Layer 9 of a small transformer language model trained on English Wikipedia (12 layers, counted from 0, width 128).
A neuron adds its activation times its output weights to the MLP's output. To switch it off is to set its activation to zero at one token and run the rest of the model.
A neuron's activation on a vector x is GELU(weights . x + bias), where the dot is the dot product.

Input weights of the MLP neurons that the questions are about. A number n stands for (n - 500) times 0.0019.
n17 (bias -0.055): 672 599 504 457 661 294 222 397 378 669 188 686 341 691 282 652 461 622 233 620 555 513 236 642 661 687 300 939 496 602 526 572 625 603 633 307 543 476 329 605 325 496 687 212 431 508 681 597 525 442 304 282 682 487 623 607 578 517 542 626 410 661 488 585 440 361 654 678 214 536 462 634 643 560 550 608 558 523 413 393 573 323 209 323 465 654 652 439 541 424 450 466 474 393 531 553 450 666 444 526 407 372 433 488 508 562 478 682 590 523 369 606 755 545 611 420 666 360 682 474 165 432 471 547 431 522 600 664
n43 (bias -0.035): 658 675 609 435 467 540 621 517 659 660 383 491 386 547 453 372 482 790 450 433 351 458 300 391 618 287 364 518 552 516 584 475 420 603 706 271 605 456 296 582 554 534 418 508 395 628 564 587 451 586 478 508 365 669 485 594 474 518 654 532 428 623 629 295 496 669 583 438 541 692 532 715 617 446 613 481 602 450 431 363 523 639 240 592 592 537 486 731 688 673 400 458 478 453 399 376 468 374 587 500 564 556 560 388 430 649 576 383 369 515 617 837 528 510 557 638 244 515 577 231 547 493 632 521 456 282 664 366
n100 (bias -0.050): 536 363 639 189 513 584 648 623 626 361 475 792 587 580 546 574 214 315 591 459 613 552 654 308 321 703 657 645 627 700 455 404 518 429 247 453 553 583 724 600 597 600 372 547 338 326 530 636 598 335 412 647 505 438 209 981 580 373 491 543 636 492 592 525 628 394 602 630 279 286 413 487 272 650 651 635 384 322 462 491 312 369 628 626 464 464 190 725 324 532 511 402 368 345 674 402 470 320 571 385 624 659 573 654 624 651 310 549 492 551 315 390 405 739 403 642 671 561 598 616 562 767 485 580 437 337 379 683
n142 (bias -0.047): 476 588 459 469 567 456 517 407 446 604 390 655 409 587 357 417 487 482 455 537 468 474 385 350 611 307 590 464 627 543 349 522 340 520 403 159 403 637 509 442 667 329 588 727 533 504 713 620 462 725 513 367 39 478 289 240 488 417 642 335 294 769 546 500 562 251 601 720 569 562 509 496 371 619 699 339 680 495 726 491 213 561 451 465 532 464 275 554 617 624 563 762 403 518 701 508 573 397 535 566 280 273 749 718 235 291 571 701 761 774 545 738 258 526 342 477 481 798 692 358 611 474 463 580 625 238 451 548
n168 (bias -0.047): 546 588 395 723 547 626 541 190 599 579 592 619 582 435 431 550 652 581 586 683 715 463 425 357 585 297 619 685 608 626 449 574 610 313 454 599 563 579 349 471 554 548 580 526 432 637 438 642 566 524 99 491 656 337 322 596 694 558 732 442 321 602 591 425 559 391 612 419 413 238 765 306 390 592 385 423 561 615 402 538 455 273 152 566 397 642 520 530 341 212 651 767 371 542 617 696 402 350 441 215 409 409 467 541 285 435 578 581 684 729 689 669 594 646 463 504 419 283 411 390 542 450 436 565 661 414 364 550
n285 (bias -0.050): 405 521 756 651 519 429 625 663 673 268 302 516 603 593 451 695 219 711 320 598 509 538 188 554 673 533 356 717 461 362 438 621 637 597 505 546 670 589 440 467 190 571 432 515 810 468 653 567 510 468 448 186 294 444 435 632 585 425 243 167 256 597 438 558 444 652 704 452 362 676 486 286 605 669 717 652 367 320 334 509 605 565 599 662 250 379 274 385 723 746 595 467 904 500 554 517 329 372 575 410 510 621 317 600 391 534 797 643 324 302 564 573 311 232 537 422 454 694 271 229 406 794 584 579 605 568 505 603
n354 (bias -0.049): 600 317 459 759 407 517 728 479 561 819 538 427 624 466 623 435 703 464 435 672 572 551 453 463 529 567 758 715 549 728 174 410 544 111 610 425 465 434 641 424 422 574 595 472 349 508 345 635 474 584 339 600 593 422 208 408 555 426 513 444 478 441 257 570 486 441 524 811 413 451 957 601 535 709 521 637 754 495 304 665 216 534 308 406 491 684 424 456 475 655 313 438 326 342 401 403 517 475 657 334 491 725 347 289 542 852 573 412 467 675 519 690 509 673 313 677 636 306 575 496 601 565 637 610 328 648 469 500
n357 (bias -0.019): 474 520 557 496 434 373 372 455 586 414 219 500 468 575 520 529 350 566 534 579 550 566 354 342 448 777 404 730 388 445 770 350 420 442 322 395 518 517 309 557 424 380 556 443 617 597 301 617 574 283 399 417 554 561 446 518 480 259 500 368 565 529 548 589 422 670 590 386 628 419 429 595 694 655 373 475 546 642 554 550 708 354 652 592 382 233 490 496 719 368 433 522 576 344 608 599 362 419 554 681 425 556 338 686 465 451 439 665 420 256 503 425 305 472 504 433 516 469 427 161 547 418 506 549 606 711 496 322
n455 (bias -0.018): 566 349 466 381 558 446 511 542 582 511 579 741 453 386 614 557 442 331 416 425 309 584 561 326 344 241 478 364 604 704 525 674 420 401 496 361 446 608 412 620 633 337 637 458 663 348 465 508 529 431 346 436 715 529 343 227 379 329 587 337 615 413 642 718 608 770 374 566 421 406 667 569 645 364 521 575 516 469 581 450 523 308 554 447 515 482 548 599 398 474 618 624 507 392 578 389 521 479 597 688 152 563 444 587 580 563 343 493 373 333 343 634 532 330 600 306 508 565 456 569 493 464 488 556 424 511 409 457
n457 (bias -0.018): 601 601 524 446 543 642 519 368 528 394 533 490 404 500 434 632 508 609 578 262 637 592 380 460 419 599 372 406 508 510 542 459 531 491 515 488 393 522 474 273 694 457 580 564 583 265 508 440 434 426 454 731 419 709 654 344 573 219 403 526 576 593 626 286 377 712 468 418 496 182 266 562 349 439 354 683 385 407 512 530 431 232 592 305 438 186 280 570 453 384 398 463 534 538 623 534 298 396 515 577 329 429 552 337 356 729 574 407 606 440 555 500 448 515 337 254 603 318 330 500 665 489 350 572 566 312 531 767

Output weights of the MLP neurons that the questions are about. A number n stands for (n - 500) times 0.0023.
n17: 443 557 463 763 383 699 438 513 641 493 439 263 518 413 541 473 403 500 625 540 356 603 520 477 538 342 636 446 407 403 367 500 367 512 639 346 654 286 447 562 374 494 500 649 344 454 328 673 794 321 517 432 408 550 468 507 537 668 671 272 462 481 555 301 376 369 537 417 534 394 353 457 484 409 446 550 605 321 360 609 679 535 403 320 594 633 506 405 457 387 404 444 358 484 536 432 580 253 619 553 513 645 412 417 491 643 457 590 387 467 623 375 494 478 435 526 424 312 665 412 457 507 409 211 437 396 425 391
n43: 396 649 363 611 425 604 416 486 478 528 485 493 415 424 477 546 477 434 548 472 550 495 535 503 405 589 628 595 676 542 537 444 422 410 445 612 472 471 513 347 550 498 525 397 518 369 426 609 523 548 336 438 594 364 551 505 513 625 513 441 482 547 640 647 640 493 502 477 446 476 610 441 447 532 572 595 580 440 632 524 495 378 578 442 538 426 446 559 413 484 445 623 443 682 641 460 563 761 517 612 424 312 555 548 603 368 528 527 473 400 308 488 456 519 488 530 478 549 539 438 531 592 426 776 457 567 386 549
n100: 764 684 545 530 404 793 533 337 561 485 598 534 398 676 405 579 603 340 452 638 539 365 298 337 434 644 560 416 500 518 416 402 371 475 496 537 485 698 350 627 419 478 610 496 607 425 588 619 319 459 603 331 490 691 758 688 446 658 437 413 200 909 423 472 412 401 632 676 546 395 552 451 489 456 492 605 634 469 725 612 436 457 413 598 489 482 376 546 707 515 368 511 432 543 452 742 602 492 344 481 402 368 475 380 695 327 686 253 660 267 414 388 489 496 402 612 446 522 555 350 530 526 519 668 417 628 468 554
n142: 430 611 690 474 465 618 584 448 528 434 744 543 364 573 500 504 730 361 478 360 316 548 496 328 438 365 489 444 592 753 716 674 387 217 338 777 652 488 552 655 497 486 468 304 477 484 547 434 599 260 436 265 569 423 453 401 515 595 182 475 657 406 618 497 319 395 346 500 613 454 471 393 448 569 572 424 665 773 431 465 522 426 446 429 465 528 496 576 404 466 546 621 449 362 391 677 371 630 812 489 652 662 500 507 469 467 460 450 689 646 441 625 436 373 579 548 528 536 507 564 563 456 282 684 522 767 562 406
n168: 583 623 418 497 534 639 596 619 678 355 645 265 563 479 414 578 530 486 484 623 424 529 416 356 507 621 548 408 463 174 538 640 584 349 581 634 699 332 643 477 430 469 711 596 652 514 465 541 580 568 424 563 557 626 531 460 391 543 362 353 453 485 352 561 407 350 650 536 649 569 599 407 733 468 645 605 417 470 303 509 545 565 400 419 558 546 503 437 595 510 473 458 521 348 367 427 412 316 500 426 399 497 476 400 407 328 468 491 628 449 513 425 641 475 461 661 398 611 440 596 581 494 270 74 656 423 403 288
n285: 532 447 618 610 417 527 347 457 509 557 482 505 537 525 400 534 559 634 455 413 308 492 724 560 579 381 673 627 567 696 600 625 422 532 666 635 801 620 333 261 296 526 410 539 786 516 292 495 543 337 396 530 444 303 533 438 267 523 215 313 559 621 636 560 452 548 416 659 198 730 444 546 396 570 504 385 384 462 418 482 602 623 449 439 639 216 493 512 327 328 437 807 302 405 785 389 393 539 504 668 356 579 504 466 641 587 519 438 464 556 723 391 526 522 437 440 392 437 463 380 481 403 435 462 241 439 607 485
n354: 319 416 371 485 524 427 604 400 509 485 642 514 579 380 452 529 540 401 601 544 397 537 365 356 477 411 347 659 397 500 518 515 541 619 591 640 294 546 544 568 603 550 634 422 288 415 432 570 324 194 511 521 622 552 496 504 649 617 507 832 420 668 496 606 562 496 534 442 548 539 227 313 638 257 232 666 406 510 565 525 660 293 525 522 414 306 624 343 595 670 689 392 403 553 482 539 472 810 373 413 624 479 390 420 581 324 254 599 481 478 318 475 652 469 548 245 483 400 493 556 449 238 411 455 471 500 531 671
n357: 528 509 414 583 385 438 422 506 640 491 503 332 382 639 714 559 489 374 602 459 330 453 420 512 445 339 335 605 586 416 474 571 346 638 406 523 458 516 539 741 550 526 334 572 413 566 598 549 363 562 596 561 689 478 477 391 328 457 515 466 592 700 371 431 500 454 467 488 422 526 188 470 578 439 542 257 526 497 555 438 704 602 509 325 567 469 460 491 615 662 497 623 437 633 514 512 429 628 494 538 568 444 539 474 637 453 532 443 242 561 642 591 463 480 426 462 568 480 445 597 494 544 380 361 399 438 567 428
n455: 524 588 426 446 484 599 641 431 458 376 714 460 414 426 503 361 497 459 550 584 481 322 652 536 615 546 343 554 515 489 626 401 524 603 539 514 398 375 658 559 537 574 491 529 655 225 461 342 509 610 474 530 453 460 598 517 327 549 366 612 462 436 360 558 536 400 448 438 333 516 467 395 351 599 405 463 525 490 561 462 689 524 642 460 394 567 516 581 512 430 412 606 506 468 577 310 669 398 473 494 571 503 564 525 526 401 514 683 476 531 610 530 396 516 574 520 492 596 505 650 579 580 646 31 404 513 669 463
n457: 585 464 562 603 625 600 514 505 768 358 408 406 409 505 446 517 495 477 461 442 492 492 508 403 660 483 639 717 607 519 552 475 503 417 436 261 539 488 514 763 611 435 400 361 494 630 606 305 460 383 381 530 596 516 489 560 349 480 287 619 500 526 519 448 399 371 508 511 360 433 442 534 542 544 409 608 575 393 514 505 787 544 522 306 437 497 489 568 522 555 561 412 417 591 615 620 485 480 705 464 388 402 553 467 578 461 635 446 634 657 517 538 594 615 526 467 492 456 486 477 399 533 398 500 576 460 537 528

Each question names a token from some text and the token that comes next. It shows the vector x that enters the MLP there. A number n stands for (n - 500) times 0.022.

Then comes g, the gradient of the next token's log-probability with respect to the MLP's output, scaled to length 1. A neuron's effect is roughly proportional to its activation times (output weights . g). A number n stands for (n - 500) times 0.00074.

"or", then " L"
x: 489 512 473 482 492 467 508 477 535 445 503 495 462 506 531 508 503 493 474 467 492 430 512 447 484 481 498 513 462 467 469 494 511 510 482 528 472 429 515 517 462 500 477 497 473 529 471 391 578 511 515 532 509 537 489 467 523 489 490 517 509 527 501 497 493 499 496 514 496 515 482 510 473 524 472 518 508 507 520 504 523 500 491 476 509 473 517 482 535 492 456 490 500 495 528 534 513 452 475 548 505 463 495 505 533 509 521 489 509 478 503 478 464 513 480 470 515 502 476 490 517 513 451 84 460 524 499 460
g: 431 606 295 577 671 486 560 743 590 530 491 512 384 464 726 310 416 903 358 560 411 736 478 317 539 550 778 439 700 485 395 591 584 333 547 438 455 459 437 454 460 729 456 421 639 462 589 493 599 503 232 448 562 438 443 441 410 415 388 293 495 340 472 396 581 355 639 644 507 539 719 524 498 658 477 547 424 516 596 506 475 367 523 473 638 491 421 430 287 483 425 561 311 508 623 561 456 550 639 592 378 451 516 563 330 292 546 473 379 443 451 183 480 415 497 430 585 379 500 668 628 336 535 530 297 335 621 381
Which neuron, switched off, raises the next token's probability most? n357

"a", then "o"
x: 472 502 484 470 522 559 480 518 535 466 475 451 516 468 511 497 492 522 478 479 532 488 485 470 516 521 473 485 519 422 517 489 512 496 533 515 523 487 562 515 466 530 426 498 493 470 485 429 585 534 469 519 490 477 517 491 485 453 466 485 462 543 491 470 491 493 455 482 508 517 471 488 535 448 484 511 491 518 505 546 504 485 496 497 491 512 495 514 509 498 476 494 546 511 468 459 471 529 523 506 545 518 504 469 507 468 529 538 481 472 474 513 553 471 520 469 511 523 497 480 525 496 482 99 475 529 452 497
g: 564 589 400 352 722 384 490 455 254 466 538 470 324 325 422 287 813 497 431 415 293 586 681 554 471 544 676 448 631 577 559 630 376 531 540 764 425 360 449 468 474 463 752 599 715 482 366 390 436 532 410 557 481 465 488 566 267 498 629 488 467 344 501 470 528 489 392 538 526 523 448 314 443 333 494 395 623 475 671 439 433 543 429 431 487 470 428 453 585 403 714 290 315 753 544 404 616 441 623 465 374 631 391 323 796 347 551 395 523 596 429 610 333 337 523 565 518 669 470 524 735 437 461 433 473 660 720 468
Which neuron, switched off, lowers the next token's probability most? n285

"a", then " C"
x: 481 516 453 498 487 550 521 520 558 505 511 468 486 458 504 489 503 486 498 467 518 454 516 470 495 472 503 479 517 446 478 479 494 480 530 500 509 458 542 509 514 524 419 512 508 505 491 444 592 520 486 534 486 531 480 478 489 464 473 499 463 548 526 488 495 442 488 502 500 492 460 521 510 482 487 503 489 554 522 521 493 452 473 493 516 514 492 498 538 510 484 514 519 503 494 481 495 501 496 513 539 515 503 491 516 506 507 483 472 504 499 525 520 460 507 485 494 527 502 481 549 465 464 81 459 487 505 483
g: 626 399 392 473 532 500 435 615 587 501 567 434 402 479 502 293 239 589 431 411 460 667 347 371 533 524 645 478 547 558 504 634 450 563 544 619 589 337 540 422 619 405 539 277 538 741 622 553 262 376 334 511 535 450 326 463 476 443 514 378 289 708 442 303 511 366 698 425 654 236 525 561 530 405 327 613 477 324 587 578 395 399 424 493 504 600 320 601 510 473 636 716 617 455 459 467 311 363 649 548 498 661 433 379 417 488 462 546 279 297 305 490 329 443 540 427 382 600 656 724 368 607 543 630 415 244 285 431
Which neuron, switched off, lowers the next token's probability most? n43

"ell", then "ass"
x: 516 519 519 466 528 488 494 460 506 515 556 475 495 448 511 487 515 486 478 510 505 477 529 528 504 455 511 500 489 477 496 462 539 516 586 508 486 491 527 490 500 519 500 501 441 486 507 435 567 505 506 536 554 495 484 491 502 482 503 536 502 523 482 439 506 452 475 521 549 527 517 513 481 494 478 480 517 469 543 502 474 505 454 473 475 490 529 524 508 490 507 502 472 524 529 530 500 477 505 482 483 513 494 481 520 481 550 489 519 525 503 537 516 537 473 499 460 524 484 541 501 530 426 90 460 517 515 484
g: 506 544 460 439 563 593 330 474 491 459 437 593 548 483 531 683 696 449 382 628 516 485 528 534 690 661 549 487 649 749 801 612 571 593 475 683 511 634 471 387 256 299 626 365 613 289 361 507 789 424 390 463 526 574 568 380 251 606 490 521 292 435 704 732 538 434 527 575 617 628 423 623 447 403 278 765 501 421 411 319 544 545 641 593 452 398 526 549 371 565 559 619 559 447 491 241 573 601 616 518 335 430 545 567 562 545 324 440 588 625 617 557 441 664 598 309 359 489 583 587 593 474 613 552 542 390 584 261
Which neuron, switched off, lowers the next token's probability most? n168

"m", then "ore"
x: 463 525 485 462 475 505 465 521 505 502 482 501 508 486 507 497 516 462 505 463 511 432 508 516 466 491 488 484 474 446 513 501 519 519 514 469 480 456 512 492 488 530 483 527 454 479 505 404 600 482 505 512 527 487 494 489 485 461 471 515 485 485 518 496 488 500 466 507 497 551 492 493 485 486 467 511 476 493 544 529 467 475 517 501 507 503 479 497 509 524 458 461 487 513 524 483 512 487 562 539 549 513 476 521 537 493 548 504 465 519 516 509 480 513 491 497 544 528 501 520 522 501 444 89 499 492 450 494
g: 570 643 291 577 371 551 448 540 298 421 542 464 455 596 350 498 322 518 570 532 698 455 307 499 671 759 492 440 409 572 682 526 462 424 438 498 352 556 558 430 422 633 305 654 633 517 469 399 408 566 474 627 530 383 668 531 475 460 546 344 309 734 439 575 604 524 248 468 410 387 348 708 488 566 383 461 500 477 445 519 443 423 444 214 260 440 498 335 714 662 606 455 402 374 275 569 543 497 320 405 428 455 454 449 713 572 454 477 531 326 586 577 432 593 370 401 384 597 242 302 620 491 581 514 461 207 280 567
Which neuron, switched off, lowers the next token's probability most? n100

"er", then " of"
x: 487 499 482 455 541 491 482 497 521 503 469 489 495 487 502 510 500 549 518 514 503 445 504 513 478 521 531 530 477 415 503 502 482 496 524 483 498 529 483 489 498 585 491 521 493 522 491 392 591 533 569 466 475 512 473 486 495 476 460 495 564 544 450 514 483 458 495 483 494 485 539 489 464 496 489 492 482 536 529 486 591 534 514 481 456 464 496 473 507 499 485 465 511 503 500 507 499 472 432 505 555 529 512 504 562 473 519 522 476 470 510 490 473 518 530 539 515 548 465 469 514 507 484 127 492 535 531 484
g: 422 586 494 600 462 305 538 486 611 346 554 360 166 506 481 400 581 255 479 645 601 511 407 406 372 441 585 918 615 428 624 620 493 423 508 469 303 534 604 870 473 377 601 658 297 759 494 510 478 567 401 535 351 365 524 339 629 572 662 585 347 528 487 581 510 614 474 385 730 309 347 492 603 571 536 357 490 639 503 623 517 656 445 480 461 618 482 429 560 472 600 647 468 328 583 625 212 518 624 602 477 370 390 459 614 532 298 473 513 499 653 573 472 584 487 373 474 467 438 504 473 610 296 441 541 514 364 403
Which neuron, switched off, lowers the next token's probability most? n357

"1", then "9"
x: 492 466 528 481 492 478 484 484 465 502 462 492 500 495 489 488 492 534 493 495 487 443 496 510 506 501 505 520 471 493 509 486 496 536 522 487 490 520 513 539 505 497 443 486 487 496 536 568 569 513 533 523 490 511 535 503 474 500 493 520 491 541 525 485 490 507 466 530 480 524 493 523 482 512 523 478 525 495 493 503 518 516 506 496 533 506 497 493 494 491 509 465 479 513 495 484 509 523 493 488 520 497 506 483 538 482 526 520 514 512 533 485 532 529 519 500 480 504 501 485 530 517 505 47 493 487 519 487
g: 373 656 438 547 596 521 159 596 594 649 112 618 485 562 554 631 636 218 459 533 213 528 435 635 413 614 577 557 483 693 612 607 370 392 508 423 529 511 435 500 443 467 559 370 413 478 534 724 644 462 551 435 339 683 542 676 550 470 554 539 101 459 472 657 667 674 457 649 357 620 508 351 457 321 692 614 488 409 380 365 551 427 420 612 744 493 571 339 497 670 479 485 509 431 550 510 666 558 457 549 582 391 592 692 605 360 460 605 585 504 515 497 468 527 514 379 374 465 399 519 452 482 386 555 352 337 575 552
Which neuron, switched off, lowers the next token's probability most? n43

"s", then "u"
x: 532 470 513 509 493 538 468 533 543 495 523 471 488 506 499 498 529 448 461 498 510 442 526 522 499 476 498 459 485 455 531 484 498 518 521 476 546 481 523 519 470 522 480 496 462 461 498 423 615 540 531 491 468 533 497 457 492 508 459 527 521 525 505 488 486 511 456 501 534 513 482 510 504 530 497 474 453 507 497 507 497 459 506 479 454 522 515 516 515 546 424 493 513 493 514 511 513 499 500 533 480 512 479 453 500 501 473 496 440 525 533 469 506 471 437 504 488 491 506 529 489 476 466 103 526 515 482 471
g: 490 628 443 492 620 362 255 552 378 613 721 572 464 307 386 694 375 369 336 244 464 504 612 424 514 490 457 664 417 437 457 290 717 637 743 690 688 629 530 390 413 506 384 429 459 208 556 396 399 610 228 518 520 313 540 585 443 334 528 459 457 648 718 646 452 588 657 381 500 450 532 580 453 725 499 633 449 667 243 401 497 411 340 486 730 580 485 774 570 538 555 520 473 644 534 367 568 643 499 577 592 480 639 521 475 539 544 593 458 264 344 574 425 613 463 557 512 524 611 459 596 489 575 497 631 507 428 470
Which neuron, switched off, raises the next token's probability most? n43

" was", then " \""
x: 506 486 512 503 494 495 509 476 499 484 534 491 493 476 470 521 539 507 484 484 500 481 466 477 493 476 514 469 489 489 469 486 532 478 482 498 509 538 515 523 514 503 530 516 477 491 510 513 581 499 489 486 490 509 501 481 519 506 505 506 495 531 516 505 487 513 476 507 492 457 473 497 503 509 526 464 528 518 515 514 503 494 507 471 495 484 486 472 510 492 493 493 478 472 483 512 512 502 468 486 491 487 507 486 522 500 519 540 496 496 489 496 528 513 515 505 497 491 465 500 523 485 452 37 512 484 484 487
g: 451 541 417 370 617 580 568 378 469 548 738 515 567 678 583 545 507 352 262 455 412 597 361 534 554 519 596 281 648 410 530 653 495 675 486 462 503 384 427 442 678 722 545 589 454 399 472 694 654 365 502 544 624 427 635 517 375 569 572 284 503 655 533 612 549 352 483 410 626 642 644 387 545 637 386 609 473 598 371 305 479 536 579 383 563 111 497 521 455 362 531 270 487 442 572 486 537 557 522 546 725 747 583 505 526 792 578 495 321 531 504 527 419 322 337 612 570 424 551 478 436 711 347 515 526 447 128 499
Which neuron, switched off, lowers the next token's probability most? n168

"er", then "\""
x: 491 469 475 450 517 484 493 487 500 476 461 509 488 482 493 494 536 490 515 518 494 432 481 489 502 535 536 494 480 405 543 484 491 529 496 508 505 460 503 501 475 524 511 489 493 528 522 412 601 511 555 527 470 511 488 483 494 452 467 543 528 530 458 500 467 504 493 536 462 481 497 493 489 514 453 457 501 522 533 508 519 508 513 467 513 499 491 496 501 511 476 464 505 495 516 535 505 480 486 491 544 519 494 496 538 496 530 532 504 484 511 509 511 535 504 507 533 548 488 496 523 478 464 91 482 482 488 496
g: 478 445 344 429 743 563 486 352 405 655 519 420 500 578 498 528 396 570 356 553 290 800 668 606 499 406 201 542 577 514 544 555 629 489 521 367 540 448 572 414 558 369 578 686 353 436 338 613 425 495 237 598 437 462 788 522 593 514 359 581 385 722 440 481 396 291 443 512 605 557 659 570 249 601 417 531 511 556 736 488 470 535 649 535 466 533 668 568 619 479 411 314 429 521 525 570 567 470 532 664 619 539 367 697 534 640 701 639 608 559 498 494 683 558 461 499 328 391 551 281 454 702 436 471 387 554 247 269
Which neuron, switched off, raises the next token's probability most? n357

"1", then " S"
x: 489 466 500 475 491 522 490 519 503 493 503 463 508 485 499 516 507 510 490 501 471 442 468 512 506 498 519 504 470 467 519 502 516 481 533 496 476 506 530 527 483 506 439 496 475 519 508 520 586 561 517 495 524 517 499 506 477 520 484 516 515 524 505 471 475 500 465 509 496 524 519 567 492 521 476 450 535 485 472 515 553 516 497 498 524 494 508 487 528 499 484 494 489 477 499 513 517 493 485 493 509 489 492 484 549 500 521 498 492 475 502 520 502 535 507 523 481 486 494 501 512 535 499 55 501 514 498 486
g: 418 606 390 467 518 361 504 441 471 679 643 567 649 626 649 462 331 583 677 537 715 645 387 630 387 437 697 530 665 385 370 313 592 446 547 504 517 489 551 519 257 443 606 263 483 581 402 461 595 689 448 533 775 367 422 469 450 649 539 334 578 450 522 446 640 553 167 330 695 315 551 571 436 589 648 563 533 528 474 503 622 370 415 653 555 289 438 549 407 542 287 538 664 479 681 458 479 449 544 492 488 726 464 553 490 512 489 443 481 388 281 503 495 318 358 391 275 453 583 405 534 776 436 638 609 274 397 596
Which neuron, switched off, lowers the next token's probability most? n43

"y", then "\n\n"
x: 507 514 523 475 519 476 502 520 533 454 500 481 476 493 489 527 496 468 488 508 510 454 494 532 455 477 485 508 506 443 509 462 516 526 530 541 475 403 494 519 477 558 487 458 458 510 485 463 561 490 489 499 508 483 509 536 494 490 491 549 532 511 481 488 490 476 462 525 473 502 517 551 527 472 494 486 517 498 498 526 489 466 492 450 497 517 499 509 502 500 481 489 517 505 532 520 516 520 492 473 521 481 486 528 553 501 519 519 438 531 514 474 498 502 499 467 539 500 442 525 506 518 437 87 498 506 539 503
g: 588 362 519 285 472 382 644 448 473 403 511 517 414 613 669 487 371 619 571 447 393 708 367 657 337 514 381 518 493 443 577 552 545 348 469 348 651 473 633 528 546 576 605 509 323 486 331 638 582 459 532 831 461 618 548 518 378 669 571 527 537 555 469 487 523 385 577 225 250 606 726 216 463 566 501 567 369 499 542 616 690 721 516 596 494 403 671 547 340 566 509 415 592 639 317 491 571 569 555 482 333 536 451 782 323 431 554 390 459 436 574 516 502 392 240 708 381 460 599 383 536 458 362 467 603 187 336 470
Which neuron, switched off, lowers the next token's probability most? n17

"n", then "ow"
x: 492 495 484 518 511 476 453 486 481 542 497 492 487 457 502 496 548 509 457 530 511 458 519 477 511 453 504 457 514 468 463 474 478 535 523 477 474 522 532 534 518 521 476 569 474 454 507 444 574 555 551 530 469 551 504 481 487 478 494 532 550 562 520 470 487 450 505 495 500 559 476 509 480 496 504 463 541 508 517 538 537 592 491 543 483 498 492 531 462 537 523 513 463 497 508 467 528 539 489 451 478 505 469 464 539 488 539 518 500 550 528 493 500 496 482 462 505 477 533 494 535 511 465 121 539 493 478 485
g: 467 451 645 220 513 540 722 355 196 544 379 611 415 463 623 763 422 442 454 561 541 482 531 459 445 410 718 785 412 620 438 508 356 456 465 418 412 440 744 523 463 652 559 417 256 480 681 571 338 537 576 466 449 248 322 570 576 545 466 338 431 446 425 268 445 491 497 438 488 441 456 637 634 351 481 328 657 657 704 544 414 315 362 705 411 494 409 678 311 647 632 508 376 543 488 758 546 453 545 570 554 250 484 553 447 402 659 497 540 585 375 544 516 503 401 617 628 542 621 458 461 514 368 529 447 642 658 457
Which neuron, switched off, lowers the next token's probability most? n142

"he", then "n"
x: 490 472 484 504 511 512 472 450 513 531 506 467 489 460 473 498 508 511 440 515 476 461 509 521 503 493 508 504 470 498 528 466 522 529 508 521 499 439 491 534 505 500 517 461 492 446 496 423 565 534 506 540 483 448 477 506 480 482 495 500 521 534 473 488 490 439 478 512 441 473 499 513 501 466 486 520 491 472 541 514 478 466 538 480 568 527 494 468 498 482 479 478 506 439 510 501 509 493 476 474 503 455 515 484 530 471 533 520 509 527 489 489 478 498 524 498 496 506 552 522 513 545 458 94 462 456 465 492
g: 525 725 431 350 700 546 467 380 485 474 335 361 551 392 654 366 517 552 550 417 517 439 182 572 480 517 318 275 323 506 289 422 552 479 568 511 662 457 294 691 598 483 373 493 481 305 548 373 463 425 622 600 602 656 537 545 652 518 556 435 544 422 702 490 706 562 481 336 479 443 157 620 433 348 252 458 605 436 521 731 569 506 650 282 433 524 509 421 487 581 434 377 466 521 557 599 436 532 684 382 345 510 580 540 365 321 536 430 386 301 533 441 400 440 501 453 292 313 237 528 569 474 295 508 576 662 598 549
Which neuron, switched off, lowers the next token's probability most? n17

"t", then " and"
x: 479 506 443 461 545 544 561 536 514 463 518 479 488 464 491 467 530 427 508 508 484 421 467 534 435 471 461 503 499 429 555 487 491 493 465 528 490 492 514 549 505 506 528 506 476 509 556 412 552 489 531 517 494 506 464 520 516 497 513 555 548 518 478 516 494 487 460 500 484 514 518 528 465 509 462 439 455 492 542 498 449 469 513 476 533 507 480 488 487 474 466 477 493 491 538 554 548 521 461 482 530 516 428 497 591 483 508 535 463 482 513 493 484 515 495 503 524 552 494 537 548 538 436 156 431 512 499 489
g: 388 324 533 439 535 630 479 748 483 481 378 402 706 565 549 447 458 592 527 633 266 382 771 680 681 468 539 432 594 404 379 434 453 614 449 582 587 438 462 437 637 551 463 416 592 378 350 405 582 630 407 576 630 690 484 507 622 483 512 388 340 466 576 669 140 533 591 622 291 586 599 557 399 396 437 387 422 331 415 410 349 593 377 554 419 506 609 657 718 332 418 420 493 558 346 620 392 357 559 371 627 507 373 347 435 519 753 479 393 697 550 509 395 418 568 275 465 687 373 324 628 441 366 437 725 399 445 383
Which neuron, switched off, raises the next token's probability most? n100

"an", then "g"
x: 487 511 475 483 514 512 500 473 537 477 526 458 469 456 544 496 542 488 492 487 486 482 519 500 487 465 504 492 491 396 485 526 485 512 542 544 492 450 513 515 544 501 486 521 523 504 547 404 559 525 489 553 498 504 490 516 520 478 505 503 480 551 501 448 457 495 491 477 507 492 499 507 511 502 498 511 479 471 498 527 496 505 519 500 531 511 526 524 499 512 480 517 486 494 510 482 509 502 497 466 467 505 507 446 523 495 562 504 539 507 506 535 517 499 490 466 454 509 512 528 537 474 478 89 482 464 467 490
g: 531 551 618 625 248 500 488 310 614 441 479 498 358 394 600 820 702 440 577 585 538 567 386 545 457 360 493 453 554 492 432 563 464 323 364 561 469 460 517 550 488 697 403 482 610 391 489 540 498 598 633 421 392 491 628 355 546 555 512 355 637 527 417 515 482 652 639 474 338 483 669 375 517 446 501 593 489 414 181 356 675 614 426 596 378 573 514 396 529 492 474 397 551 541 529 404 707 503 247 540 394 439 543 366 637 474 567 723 813 750 446 621 433 664 430 591 480 311 465 509 690 784 515 533 696 874 440 487
Which neuron, switched off, lowers the next token's probability most? n43

" l", then "ar"
x: 471 486 500 480 501 517 492 463 485 513 521 560 486 457 475 505 514 483 485 501 490 472 496 506 533 462 521 481 464 508 535 488 476 501 513 504 519 556 505 530 535 489 506 490 478 514 535 481 579 527 504 514 511 492 529 484 493 509 450 522 468 552 519 492 520 492 446 536 495 533 500 525 482 522 520 487 494 472 507 542 526 532 472 522 507 496 506 499 523 476 500 483 504 537 526 485 519 517 467 497 474 487 487 495 509 493 522 510 539 494 495 531 500 498 518 494 486 518 509 513 510 482 478 59 474 510 470 501
g: 428 288 425 671 249 608 498 547 341 729 738 557 510 532 553 729 629 454 416 508 421 530 425 470 612 485 434 336 345 453 690 662 492 320 561 460 600 524 530 448 607 504 688 408 490 484 556 449 755 517 425 582 631 491 530 587 531 522 434 417 594 171 710 495 596 379 579 292 357 421 548 598 630 317 502 466 728 466 367 343 505 204 438 407 366 412 470 421 498 453 347 665 432 459 644 498 414 799 621 497 483 483 292 389 373 315 382 456 569 511 481 435 754 534 604 622 493 432 443 557 430 705 398 584 564 577 576 397
Which neuron, switched off, lowers the next token's probability most? n142